Layer 17 of a small transformer language model trained on English Wikipedia (21 layers, counted from 0, width 96). Numbers have three digits each and are written without spaces.
A neuron's activation on a vector x is GELU(gate . x) times (in . x), where the dot is the dot product.

Input weights of the MLP neurons that the questions are about. A number n stands for (n - 500) times 0.00077.
n1 gate: 500529668291377500590475693605522340733425255623554608622402482507201500687621575442715511590563584326467526423493609606331535667418452503605397601350336232703302486595783673453375496601485354440522456570594400548454614632633548459522415507497649301571597636536529389474357362606731380431
n3 gate: 476661471285348370097496418702467434602439061327529526728320547664600493579596410618449447410523511552445530612596636351548622401343575649515519518478456560539526643696624426764570345620607522525674632570515543657339578482358466431466548612648473539500433289397378426489413492348615320493
n11 gate: 657614523583544325289334431218555649513538405489453508182466469542261388464563434319680645412472665401673544620500453137437643304355675652435281228445433464565405424350868595353496645613433519344682688504624638492553543571605679348621480480485496500531399487567441389560435371484652453649
n18 gate: 482694420531420547709274478484578566309328207438357396412421346481672725512414550325399516719663757511441795459593523397512396586413350404496338604375523635390422356715381508458590475392547599722579712347673356528346590520458707471512539377332223436458704285387469630464621376516522535707
n20 gate: 420672535702577425318697274606465347638392547629512372527210539253681627540567473402445620331692410551445619590504614393350819582386412552654413333410528512802220382220584686546464397535378473383421590532578496584463555665609416663572564368335598425408567704230354464708577395496570500556
n24 gate: 654646438651267320455729717567460725382434611596524355772367265347550307569305446393469492678536524692271588308464362704806576457573604414663588187433338629469575366607468552399472629410504670298603402444668481343619480532543452634488428580534372617523538601539401328464659577276552516541
n29 gate: 437456504588444585228531463615796269747351384440520373457381354670584457651645653260703504496451576489720411565304580413464393313655459289484435468412432296407380512303573665528669500496608305504371434597275535300467540556228556654520411321703558607477412661432520682728587516537775747398
n33 gate: 455516409431447574525616542638345241690297313458726409380477665492304432384606480451799409612637467629736643457512540473704474208417434665287401512280349425464708595276479557512651568697447441602565694569624385463377643581488636596425356756383670664631566414322365463682316346617538455189
n40 gate: 582500459307633183457521531637299429598463324657649662504279285447815504735357463596371705641377513750517454480487492394353500321395466354633606529178559581577508545605423344500353469529550402488542446210533703355517655441484652937675386343256535404639576429433382551777478278504465508559
n45 gate: 528168533664532550375418627590663575669422527702425457709478440518544663492432608496398655407458277783545416608402406600538160523581412639461404515682436403603272236428535538310591528774561448661611500523481511377382557496776341668422324450594381565581529540410294374400457566477479526708
n52 gate: 626298680400609368231509621504761733543284261200348325651573482474750328325532712473424509440367464391536700560361487564314437482688277487685427549658270358605279517771637523814514467241536737287577297364371399486584694396536446627302637331401655660614663696379735464578203532495487464496
n57 gate: 401379581619573615569527292305614453458362236371547428643534523629356531737259141433504524452516398566528686309602578688516555332420727419451302434445445492431331683445564627542540645418688427398429554488496580256565736469736478467560524700519689696557582458664721417648763556326326567578
n59 gate: 651419778332679373605456466322406512643428590332585425480648492346479404633353468577322591550322528622492562453581192435602426751614549768379673605390427753452777291431550615452426778387524555665414459238472611558508361459508258504350418450792551422488616543613467364612722288391707423619
n81 gate: 447458485572564443316377454300310610476671584536711357325485522522719548295534578466504430345365591581345706543583606586489431655769496671434504654466489635732432555527539416608576608508288430507283549732534518176528622215425405586488301284522808544478392448726652508438570360344475440543
n85 gate: 616500610693375610302500558579533375620545579782637300471688479391526492760177492437284590538130412480371803639567629500563331338427618390487584372734558606695366379508555479467483337467692431488597642458253573351708387383533551484590445084480522484586552620384412766389629299470331313413
n88 gate: 457475256605629369418689384367521591540378583289252598340464459427491418547467672396695275270742188574533466548558338618575500533443610410521260302542437521232400403705352437496425680636259301556651431592553512343591433654562531778381584407548496412354675792546605584275427607719480164598
n90 gate: 692347409573534549567385380363658714422262281200641512552484636535165520512581715512597455562335488455581569512480294538423448472602508611529512520168703578457386677496413435747353453388346484477467690642368228335487313618440368710392697414426538481543855362637606635389558401613645552607
n95 gate: 635656531598573662427300442368355457438523484533438496488391326428656561656437485570671192500225437441747595493719594515535734609690690157540346357379539492473673367386703389427472446419465397364421590567836588313630563516685471585468338643631455684351608579344323615361512428516533321422
n96 gate: 565496811375573684648645568504516450512443399355500433332638347616358511544473702450164235651524531449651582563457685533457823523425567438552382546473430429477519402379330657519301831661395557833617500578603372354383679279485464533528629413274383511326441562369555539318632484512643419412
n101 gate: 626394440570657168568411397422344561875420426738419605391339484484625552404591492443627395379558459450402657477471422369467522676699757434462541391295763354532463520829763620476364254419451640401719526418516504513598718878407523376571392437571449653308508866541504604387420412424392598492
n102 gate: 678536274259433496562539463663496647508680288537591439622511441751613430639604390305488423569557580474265709314787524181604436496674504447233544587396444484620712597412354335484464332476444368581701489448583438610724536528469671583349310605366583274605470737556664504658282345434590345587
n105 gate: 414456698559386519572326538599367382421554419642661349475507296489396453545467228364570508323399426493411467616474603337660472500575455622694478274566489650342626568567410667797678535317400274564307524470722421534531581397402579399462701297616408419388577523761504601350694723519587526483
n113 gate: 558562349383616574316191525327423326661564372496500595641247446335573625433387527337485512599504539460469746603573454504636574569658735573536520443236426326730597605321484598595403202404539413526516479527282636638411539403420540420306563626396516678549618599573340257563624270140427558427
n129 gate: 476669530351370183127543646483339265212756509488401540449513841475226474629811410504604407188504365643360390587713661520443635548589610492603425517744552620623365386434704236658298651647530496454417376426771377367591684461603321525482363571383632525377355417578417408602504603460500826418
n136 gate: 486647536218586384428427346636304643551341478517291541391475493546558569541637406220651523568632297548518388511493379243452563551500702278360302416363533308511596568493477500612563473500754446710522510455387317432335459618787473556424489673655577571532465559518533742286538530351427607692
n147 gate: 475537404575402466549540513534632406266546327418228465593308490438504540465456520453584320583631544554629507577419426624561894557480668554469302577415483376513503595500400480247551386540480474585704684490259497386468575686547500424455579627617532448375561504557765524559430313510462217516
n150 gate: 399227571480718520110215612472593376671465448417520660393427269527361673484629330287456558459529460293355500584496616288431526664672439405479545568528585582437375527569488545678374436604540433648569663447420716590383391500917639424537586389542622546339358496288731577709521286608621552367
n161 gate: 720536542514436580422232550393328353626500446429500463578342514399741454654385486306539394555325529637421410497425750601569492428587565483578395351320399639472565657565379590359486583663830503524258606338621531515474576698468543564452645599486624297511493397282745431518507496419449407717
n163 gate: 459666591630282358492628565400459419603518589389184432522340291349667533545493267267408424670534448472563683535530478364496611434522729416687665518556522534514359446489530586278754566511456500489604425794460597594315500608577455493261519372493485436663553736478429507496381208244434371598
n168 gate: 598512588535748366432561482543480516674336258643488488431489423579586370444394592582535540369369664555438936437473566482535546345432563493307220620527129492838297515641591445511661594407496489440520525527519534361257465453415652478652516718321423556565429628422767535274592604677474586721
n184 gate: 511733535400507556226285515500381314644609412534401634680378429473550442618572484361682569390294591262440764632492480418636250500612395594610520508413468549670373411273549580555616303598496632550628493424508635371273560643625785407374645274515616378298386530409133745625418378426639567523
n186 gate: 478273415405603548480167434433543629303562472474523371291436792565669492588551624469524355347512535566445516492531249663258450382737508600415341566721571516458725332457464452411488827636669370356369449219737381284643622535589518444552472332651422515523549354339417373488638403577648743485
n1 in: 529347363244881566265500598674548330341487548689665491491836695547298706370570483741304384634438360287303359362544500368271575714351322397581615699412487504381526419821446522500553380617329257538672605509392415397459456557604533335365500718622239391286646500391443429688649617477616312521
n3 in: 504556513297412674451462388444289487450412590444385597399690381737311613452582462273581671403522775412324833402534684447651789290625770314606717542638319522625371700448225396411418328423586400467612464258780421579415784526746412350381313531525316270592369427633548396469243557531504556484
n11 in: 600398454780400366593500456423684521609383307552139806365837428724397391710367285521428439456565372492423496353620577709250578513317283427588452665577371605675397670500622487635448455504414458752720370616585575313527397809555496238443439452602665512441398714368379530295549579314282641622
n18 in: 334649346416516500808414477459234661602541288282521330610388668693313744517513500301504631343453463663537538674459558426717518314383424516410664352425621475593342532487580542557575566442467273408391156237594427479362338263668253492491529513695535596269409526508700618606753627466367732516
n20 in: 527281354358601235470663427384612471624411492407628479561321488576683451441504508566756513627665488446296349492637678578304837587532517347513450364554504644451521440246572492112195356599637201280742473533705727644543525463525488629457496458266582512338559522380345798369680504620504492370
n24 in: 544569589487423632504261339669435491648568557594513646804387401689482305584666649652656673362456226326461645595721336475321523461753716525522276676665287549627561382517473443504483491642504386303351240421350555288410352265487811291384579703629650621513322597504570667155643411392312517484
n29 in: 099531259387378327329637583549226599313298667348509573522547713544651509495500522433487399555669653706451505581442751614545370460531391288639541433563522743325428605730441323394495420389707592374459227297438876441383302334611617779399782473715617285526641486339315359527574656342314576551
n33 in: 649438326774467532560601508269567500495164571571438596351260818543509631436124693170496546910436750617620307441344629429697505282504595479413387610607393477279697452549187572329500627504398235582415504491707743659634379571575608286756586446526509380583555306660473428586459377482559496454
n40 in: 594632554587624481491279504673436646539361560341677486414184446309452334416592540505514565509421450483404578304495491113353661254473486151260722672454610570335482673358616602549201837242386576588647727702685482579357427179586624591692412402535089452286531738596472435435458519533267354608
n45 in: 408259382387435435473738416607522367349572249524461826508554317813505504430504780310457412311614522617379387414526676464504495375600574431695199581707595513345353588357610870576383418359427761309439722604406475561177439556530568500774583711587635496428282404483513531535344628180447410667
n52 in: 495117707480482331434621582377544446432327411726334601485420578481552563399559403313402435641676441339180763139338201528683442387189221495363331198653342490749539304792340579466564749798338452690634400718398615676367505520340532514772171495670253689514669714529500828460647616490616588477
n57 in: 561667169739397300500461692671390561552647412471557559665534435513463621487549656430689522505738315442474536412588566591292509263774375591427059430632324540363372449447594478574376514373777406632402638447352663644431809376383799645694616464365261458401420261601784745343623401514691518483
n59 in: 294471536389561500508520648557447386565496623262565479403579342556500596529582383553260638630429492580561240695447345677356583704719641334546665310492619371428352321418675735424484500593713444212677372327650432379504418475621633724232765562457645229484629691732401405367449475661581373430
n81 in: 436395706325511582521428530299322476797532476553641508357671448610585488603691623553464558273549455545237631311241387378516552415559611698438627600488395537729877586553405279560557602596346082391492515663388555488723630391436477405533324615442470368547531328432695398504617570199382411370
n85 in: 492337574597445606478207574508596550272574487504392312603492658670447430496353479534755581406513399621345517480672366468584316421630309484375597384563332479631445439487398086261648579305563761520492558445376553654644832370434430449556530244608238797324488536517496593509673762530152337607
n88 in: 525410478373428386575771458608780455476615495318558726327127469566434730708750571482864232398587482205247559534649572530459751455579459491402495491532351818456260447486762564553300700500252403409795488368705504472481396532420660619389696518435349530575599399284732486380374542407777275560
n90 in: 276301293504351385550480652419308569561632459431443525464422472646637324183471356512504521354450651652537492558260618615672413589389483408504611710476398363560488575426608455600307474233329413870426556537585540587508418516617640293404583770648474461643469781419553360583454588180473862689
n95 in: 541492228740617643429500455790318572375192447712400294321461420289364476529545436605391455463385508417589663554512697777431556532414574439525373324249516685614759621415566317643496509444629425391602496423536406471340431427524598405665684327461542748555450770641545324640550831663572448500
n96 in: 415339585478570482500164386665369278747641592520361353405496496564587243232588328618422522804349456508561526642478404512663617661288504455617350448404356339640583441496611518552153629613718453293293428496465236727659469618625410788598332585232381709726579449483522774260671500681389478533
n101 in: 483372543437596608560552545487424473486622424292584350417308478160770413477603732336695650518188580529331599229411057471862756522586342521582361487393745427725665513464495747469460617658536270667397443348316578378676482593364620626709675672572342551300585599527625666391532309307538606639
n102 in: 302338557429414538500324411492746587509716375250426598656912389314434353419672553438459381679555604613771462587546629586416616637358340543324635512446358551500179544533479487385584645628471541468483554730500362699500366425340492602334589517500439105463619628255496631670646184435645529551
n105 in: 534622340516282500648407332284406516417977389385431295661398630472646604718364472586504425408429365588644512387627471689768544471393504411572392747365656617320660580652358488472644776541484440433537417554735320350466430397326469338496475387578350480664570261504640256454690668640651541399
n113 in: 428685344591278378438300364646573474629585582419530526649562363483604377632530470465328421478513664569651430212271466443530574259479596268287430778379617641504396475509342509334417505500595353471374595600752483491500205708577665545403609579277689856239479656590361404694714557161386625786
n129 in: 376530369379645670602407572517444440606141375480474416449773658237482432548574712591655452341443681411375639566659530500691500564416574728624613905569556447546526421734359404657613532603276693263409556296555315531491284530653371455615609509550590566479590298341535801337144270295646453618
n136 in: 690500675611301591732412436179672508370512410301310458697649476445436528613574295353642617475471610542382381776651301573701557565429430600357504476214508388440610484594442595460603302484431528827516677443548174433602365402359192611496694637340432543584492591760521455675559487433469463600
n147 in: 478141473512534577459488630584472788440257396342293516559373401321525535520476315404576705545329416455556621385788476790657590544698439504430496389576636463317544570424553387449548534425404664543282552855361578639338335781287623519549346577550395373488699594691331447533645648467508520348
n150 in: 404475415521500542615561354787587644272742545341459466557433333396755682306459399603582584487580521515372458197405533558591297459512663589267263337438558483741438448392550479618496691525381617615176462334247440676419434355484362411449487437607478397355630789475658492458691850517504266777
n161 in: 577596509699663272552473551468266688784522514634445683482593500562235397223435265532505505538453821191367588522491445448495652477513533548429300595367638692357629616767519449450306485709385598323662690602482500177390514854518496565575700678575419672509745529180385254135822556239626440570
n163 in: 403363672508422496513689399633605392607512596551226363558488186605548545624429471425583786756747621308492525643387379638336638362512585425487825748500751496695584277185772530438445575645396496359563519614479516389635475404615484524633318326088552380394568651358386534598599427375547446512
n168 in: 672561560544541705464461721509196381523461610698365437626390483560403556761381444689561082671617491591663389445518592384518608469218357355432353496407579599560654517438504287188425199212702517559283484354252629312720783650704463600505438482610528394573374159553451384531686658445649728571
n184 in: 254604563417642522379415492578318725731466708524569823487517534508486534695374551249353412597518587646461373269491405288343389573315478569941465594522409535698361412217562194662413600251314479592592588544457542571396344426457649402775255500492382492153467385698382329518437722482516647348
n186 in: 313496516517567347461360508416542492572656731461433526492431438496865668423660331483211419590367508496525390492450659488682451621423585290353776575618437461443757154681449360409745314500420484480462678458467340812849239361479316484620530295480259496537620527554331347714665612418393647639

Each question shows a token from some text and the vector x that enters the MLP there. A number n stands for (n - 500) times 0.01.

"ine": 574621492505394461539529407375438444484531601431593485503626399383493479504568457610474566596492453228519279474598352501458531469460251560439662613578693464433587500606663335512357605352661494614367519536462572619553450433698470339523589753586420444559481595561485477380482451526303595504
Which neuron lights up most? n59

"=": 480528528515509312383537411458731493479413553506618497308441363322536691374588539549409605422673542284311497465641362481595487430321428281554524462653615395566301545434490483451508585566584500585439493554546750635414411592463623563527677566606602407692500491493624501387413577661376373521
The three highest activations, in order: n88, n150, n20

" to": 569661407504574664656592511469410490456453684666582556525523408395587627300543474555403509419651514248427557497555414430558572431420209513550482452460622478659558459478470357515350485440597425545428397461657565414480634512633569578533636511657406464559343406576509496230614447410370614571
The most active neuron and its activation: n18, at about 0.78

"2": 617405489618519515746618352430596434514525527533473484470426374415391678387459550498464448432392567283522407435603451601588457497459427547660441395610741573243459355503556259348519551743534480556390401516445538692522371651631587365443542500594444416608519602611421356605390623521529512645
Which neuron lights up most? n88

";": 469647310649474339415552289466584594369370498452486524712538466460538516584570682461534479518704467423499439575555504496557474646550139418557623468617447533389397289385518399619442661493606564446403553645475588562444342611430545526494625636568625282608423395496607472360475591462461654308
The three highest activations, in order: n88, n29, n20

"te": 482506713565378451565520526493570545565432490472399482587645500362434601351418430492378662320487520291531432486481388506508451534567348664491553443604467419400406520626601341449433692361490549577494499621507455491587682501375478366371658814493536702548688340470503448611532537405363598392
The most active neuron and its activation: n52, at about 1.7

" s": 602574190622430520615564537534397482367356501417682598518594653396670428508521507351468522536620618226530262402420616515403523541421398504418589436559571576386395572521400399435574546633731495362462417639486618401381513508442568485747664631629497417467591551355413549539498453420374630545
The two highest activations, in order: n161, n29

",": 412753338510542390536550441539543675467371523569605480595484574437342592464521444580378446392643579412382364493449295452579442452415367452552529493650628466470710554382583352474454636530544508559510604597529538652429478477529453532518522613476290460588495395445617643284358619706201668634
The two highest activations, in order: n18, n102

" Stev": 480578463599521478592462552536487598528498451565658369613576525578695664490526433424354529193448494343417380542614476658172491587567478500437746426498481582405503475417407406274452417316452583438545652432598605452596500481425478469553424791492455539605402515497462557517604665439404510410
Which neuron lights up most? n186

" the": 547737558521495495545512465426489480502581539503588536390510513557512529383548499610389526465647586115522258555527372395517494429368438514456680435552652545518617510480687487461388493482544587509497466541626527579454433578559471495448636615637388443593483526513364556212505419616404535337
The most active neuron and its activation: n85, at about 0.22

"C": 540646438430368664475577510351585156549678487455603562767459486469568618449483693487404496351570513252550486457487432578567394426421463402623495478516554565631678487328446451389483441430560491321565605477376513732544527547580591430504575734514484472550485584537515537465570394466219461457
Which neuron lights up most? n113

"S": 657678232558462688428469626527540266471508449528665582524604707360485555414471629519451326369490599318591345427551419429641556391422337479551606509414476435323508564333561442432640478428571423452573501574360655465432433562473565530557586740630509455489518554373441532678620614464302546407
The three highest activations, in order: n29, n33, n113

" T": 527359425472389572664491362346490354500617362540641630480356487491564759439615447466469568403453644242296449539454332583442630481402545420499597479472637684416607504534497476342592377558675394422639396443508553448505384581404602504756493617550429420492602531555486534550595400513430577733
Which neuron lights up most? n101

" |": 549627432667408467587448262550583418455474429496497439537462419370617498514499424576438536311579624380411410510574488487488538594352321369546746437695480423512632480501609363375478581432572592516497536616487550500421394561607502659494645526587525445623378432486634506214510592674260670609
Which neuron lights up most? n168

"ot": 564582438473547517558598568335364443416554500516486483558533392486567591420681618500391546539494499221551282502471364557450306460364292670444661391524656585582421481579531541475539777312741492529429546452656521604672410451574460280534481705470413564535452564403489531443513486569354511485
The most active neuron and its activation: n186, at about 0.26

"in": 418398538375485536610619608401532292575550454544470550543661396476336631609548572506637528424472621588681254469751255418388492600489529563481497601620591552356347619526649564370588605490531646347480527393527459436361387477647609385449516619542308506537466539434394388506309607608281502456
The two highest activations, in order: n45, n1

" dec": 595567362630642558584640279417703341463487664411732593651502532402662513565542375682475632357529373424454418421549330481439429450487517586452442648542424446517417523295419509361628477533722493258623563596487572472542520455462347429595457534663514495614328671528562332453599349588466371508
The most active neuron and its activation: n20, at about 1.3

" A": 519431591511386508536635631508537415548402379516462454428482538465600608306659467524424603435437558145414471508657363464390464453333273473578522404429579507491601601557601354447522462528565425397578433566519474563389569636588524502640581786480552600614478524567599550504470404672281477482
The two highest activations, in order: n52, n1

"-": 504319594479475526549476392457451521534547440541689529500522583448490709316596540507443508415574720196297564357546324430415464516448419391521385580529546534656437621537472244505520598646610335406357444493469531534540652420540510380482573717566576587680481542617579553418525632510393522440
Which neuron lights up most? n81

" Jim": 443464588547332467439521583419624638519427568580410484413607518579641540567521540489363504190464492222455342465687409579398389523462624422453643402552520573470621509527439393425549564321410486505564413597604443543487453650525565546515548803542405626660480398400415489511497643583372489436
The most active neuron and its activation: n186, at about 0.72

"ter": 360400450377400593579463412569515485512502645420531497564588470466411527408474499638393517523616555240431278475511292603552474362465403606533674632522763595401472571487490402518335489492519587553497418570592477542415421538636505578499449708657431623595462611483514520521420410559127558557
The three highest activations, in order: n90, n57, n33

" E": 560572593496421548554688593583414469665471528598478430466503419440518639334528403436477728308451558355464503439601521510297344481292357489532461486415524403460557565504411365476417357373520445401547611428501485457483692573558614482660427896492535522619332494452698573505486638573414483537
Which neuron lights up most? n168

"un": 483515420399481513673634640366446524596488402599335480467557413416504678416596604367432480484492560265458441418544398624473382580388439730517660322405532565499369564651490557477567677297685464505461572365428558662585427374422486381586467656466631662653531414535474486468495521636290631300
The two highest activations, in order: n18, n52

"M": 486544495585474545434471394469451363412568474597441610477548553550529505578576561467441378428523508205369378450594217594495459534417460425573571368494504395416731490572497406486531525470688443500381471519502583656465569397451481265642796759462623653548528596685460475484485612511312507591
The three highest activations, in order: n136, n113, n102

" Total": 466614402507511627479628536471667534427439606495514436628492433398436514438426483444547614525645699245605216471658451618427455481510243530283638563477591444512448302473551483481337478345430559451530558496452411384486490608487395615499534783563487431586493544682545540542383533679277502639
Which neuron lights up most? n147

"\n": 480649443537538451547415505485562471526490348518640441448568538458729453540471458458299532237520728296475192479545366413613466450301431493698448605499529415521564409469546350509556573516584563591566614518531496526419506586441502710478484598560426690638478473617624667376429368563294543575
The two highest activations, in order: n136, n40

"are": 505551462528511510459468554651528567520535603541582590615594324463332445406623419558390460406501489275423319520498275502596487492404253650382636548499747610482371394465632398459403484409685432512378442592498513612428321536585565584482600617580358638577523744425454545518585490568267528563
Which neuron lights up most? n150

" station": 429432376532580593549532293492432565507431551639479592510429527556527534484543546452458495362594593132330275475505427571452561420277333365538556553566721485494578574480456458465369534445612604595556474610561516394425470462516448518575605639736396565573473653530611531550546528525243574539
The three highest activations, in order: n101, n136, n102

"ace": 575522413388452491584525664600594697516489550526512451670549472482338532462420412437400561521790566430584460319491381499374594436521310389513717507494453418406288338321646377568345659345702575325379381597593573564277475619422471509369663545555378516561496735630421549605522489521514526630
The two highest activations, in order: n163, n59

" on": 586711508608638524641579447624497562448476555573491505479593395393491560323515533623477486359503449290476355429663453442408567531436379584503383448548489525531640434445475529575413671493654665575323441540637610410421505531474378557518425674651306292617460482566422579248554525622287521490
Which neuron lights up most? n96

" following": 533699411467460532531372547482468460456552546515569614464453580497309445426597559577501478418501482109540248549468423522518526476265334579561545455512451506447642586554479462459376569337524665621349557513542588510379376590597479421477614526563467441743504642688410570558517521659384676490
The most active neuron and its activation: n90, at about 1

" exp": 454627296540483340518579470501350413301514607539490408549638416400552704330383576640424664369802481474325272528490499429336579553428447737468639591635533495572532439399375521452568591710600458306654528566468511407605463536521484466675446501484392577432536653615535385407385475405522515554
The two highest activations, in order: n20, n129

"a": 415455465522407466526452388541516538537562571545381507565414482560465446368586505575436555555458616114565365492573440444486550635458293521494552507629643358375628542394500507410310604458507621689514587623538443642555567514497435511521604609378450712570573328551580525491443534578168411648
Which neuron lights up most? n96

" 6": 632478562625343539574579315450477413418551424562585464535622617495375543615681578350442536374407688220499432421487441597519481396444314524730359442614525376538402385494435349459469680411638579435490529507472617468498342668527572296507614555599633390634462583619548426407403608674538539606
The most active neuron and its activation: n11, at about 1.9

" Pl": 513623316712404579379647598527686547658450441627471595495515579574538649457511420346597507394612575582537397544453537561464553356260342518400716433509525520451440448491477345376595415275591386341451435536471655593424371418341403472521717627658315336608588589648432577570459491510572374497
The most active neuron and its activation: n29, at about 3.9

"ge": 415606473510522420483442487526528407660484481489633693672534476310320536467508474530363341557557354221457321419466399491456499465417401771438655413448687506574467350543644453461534485289558492528504488481622560553605433573520557389636576616671332526702479686472429535592588513450394592382
The two highest activations, in order: n1, n113

"f": 565500522575565429402605472366508441505469475629577346553622373390504809444620584563458430363655567417493295529578504537486490522407679679710622538486405588437557646444536576459657549569436359365548394576238529407480739531440475409654463460462336597624319579530563399497348351479359397544
Which neuron lights up most? n81

"Th": 624651237571496619648577584458516370509438457500581749508561599385514567383389526474344457357538575234529462442485414706592483341402597355729697321433561504573663440387344561484559562458671471436669509416471564508634530638385634563459598554588468461603412494423375493496427345538393505382
Which neuron lights up most? n33

"ang": 486244642502454567571664430379467463320495568553384534623450607397524547440579423493469614338761515407466252574483537507432516553475591550537622347383696692421323445473670496493519721357549402391596663514463636419603371542559555351625408668658429571407494412317436438433597533552478497450
Which neuron lights up most? n20

" Northern": 481611593504444483672569406458535454516539631508632514555538508452506523370474441531338545476478599088569311443740298483543531472326397449482662470311602464533681477474532577523306652453648522468603525567476392569642482436587472411582628627524347474492554391606475587453433501589585509370
The most active neuron and its activation: n96, at about 1.3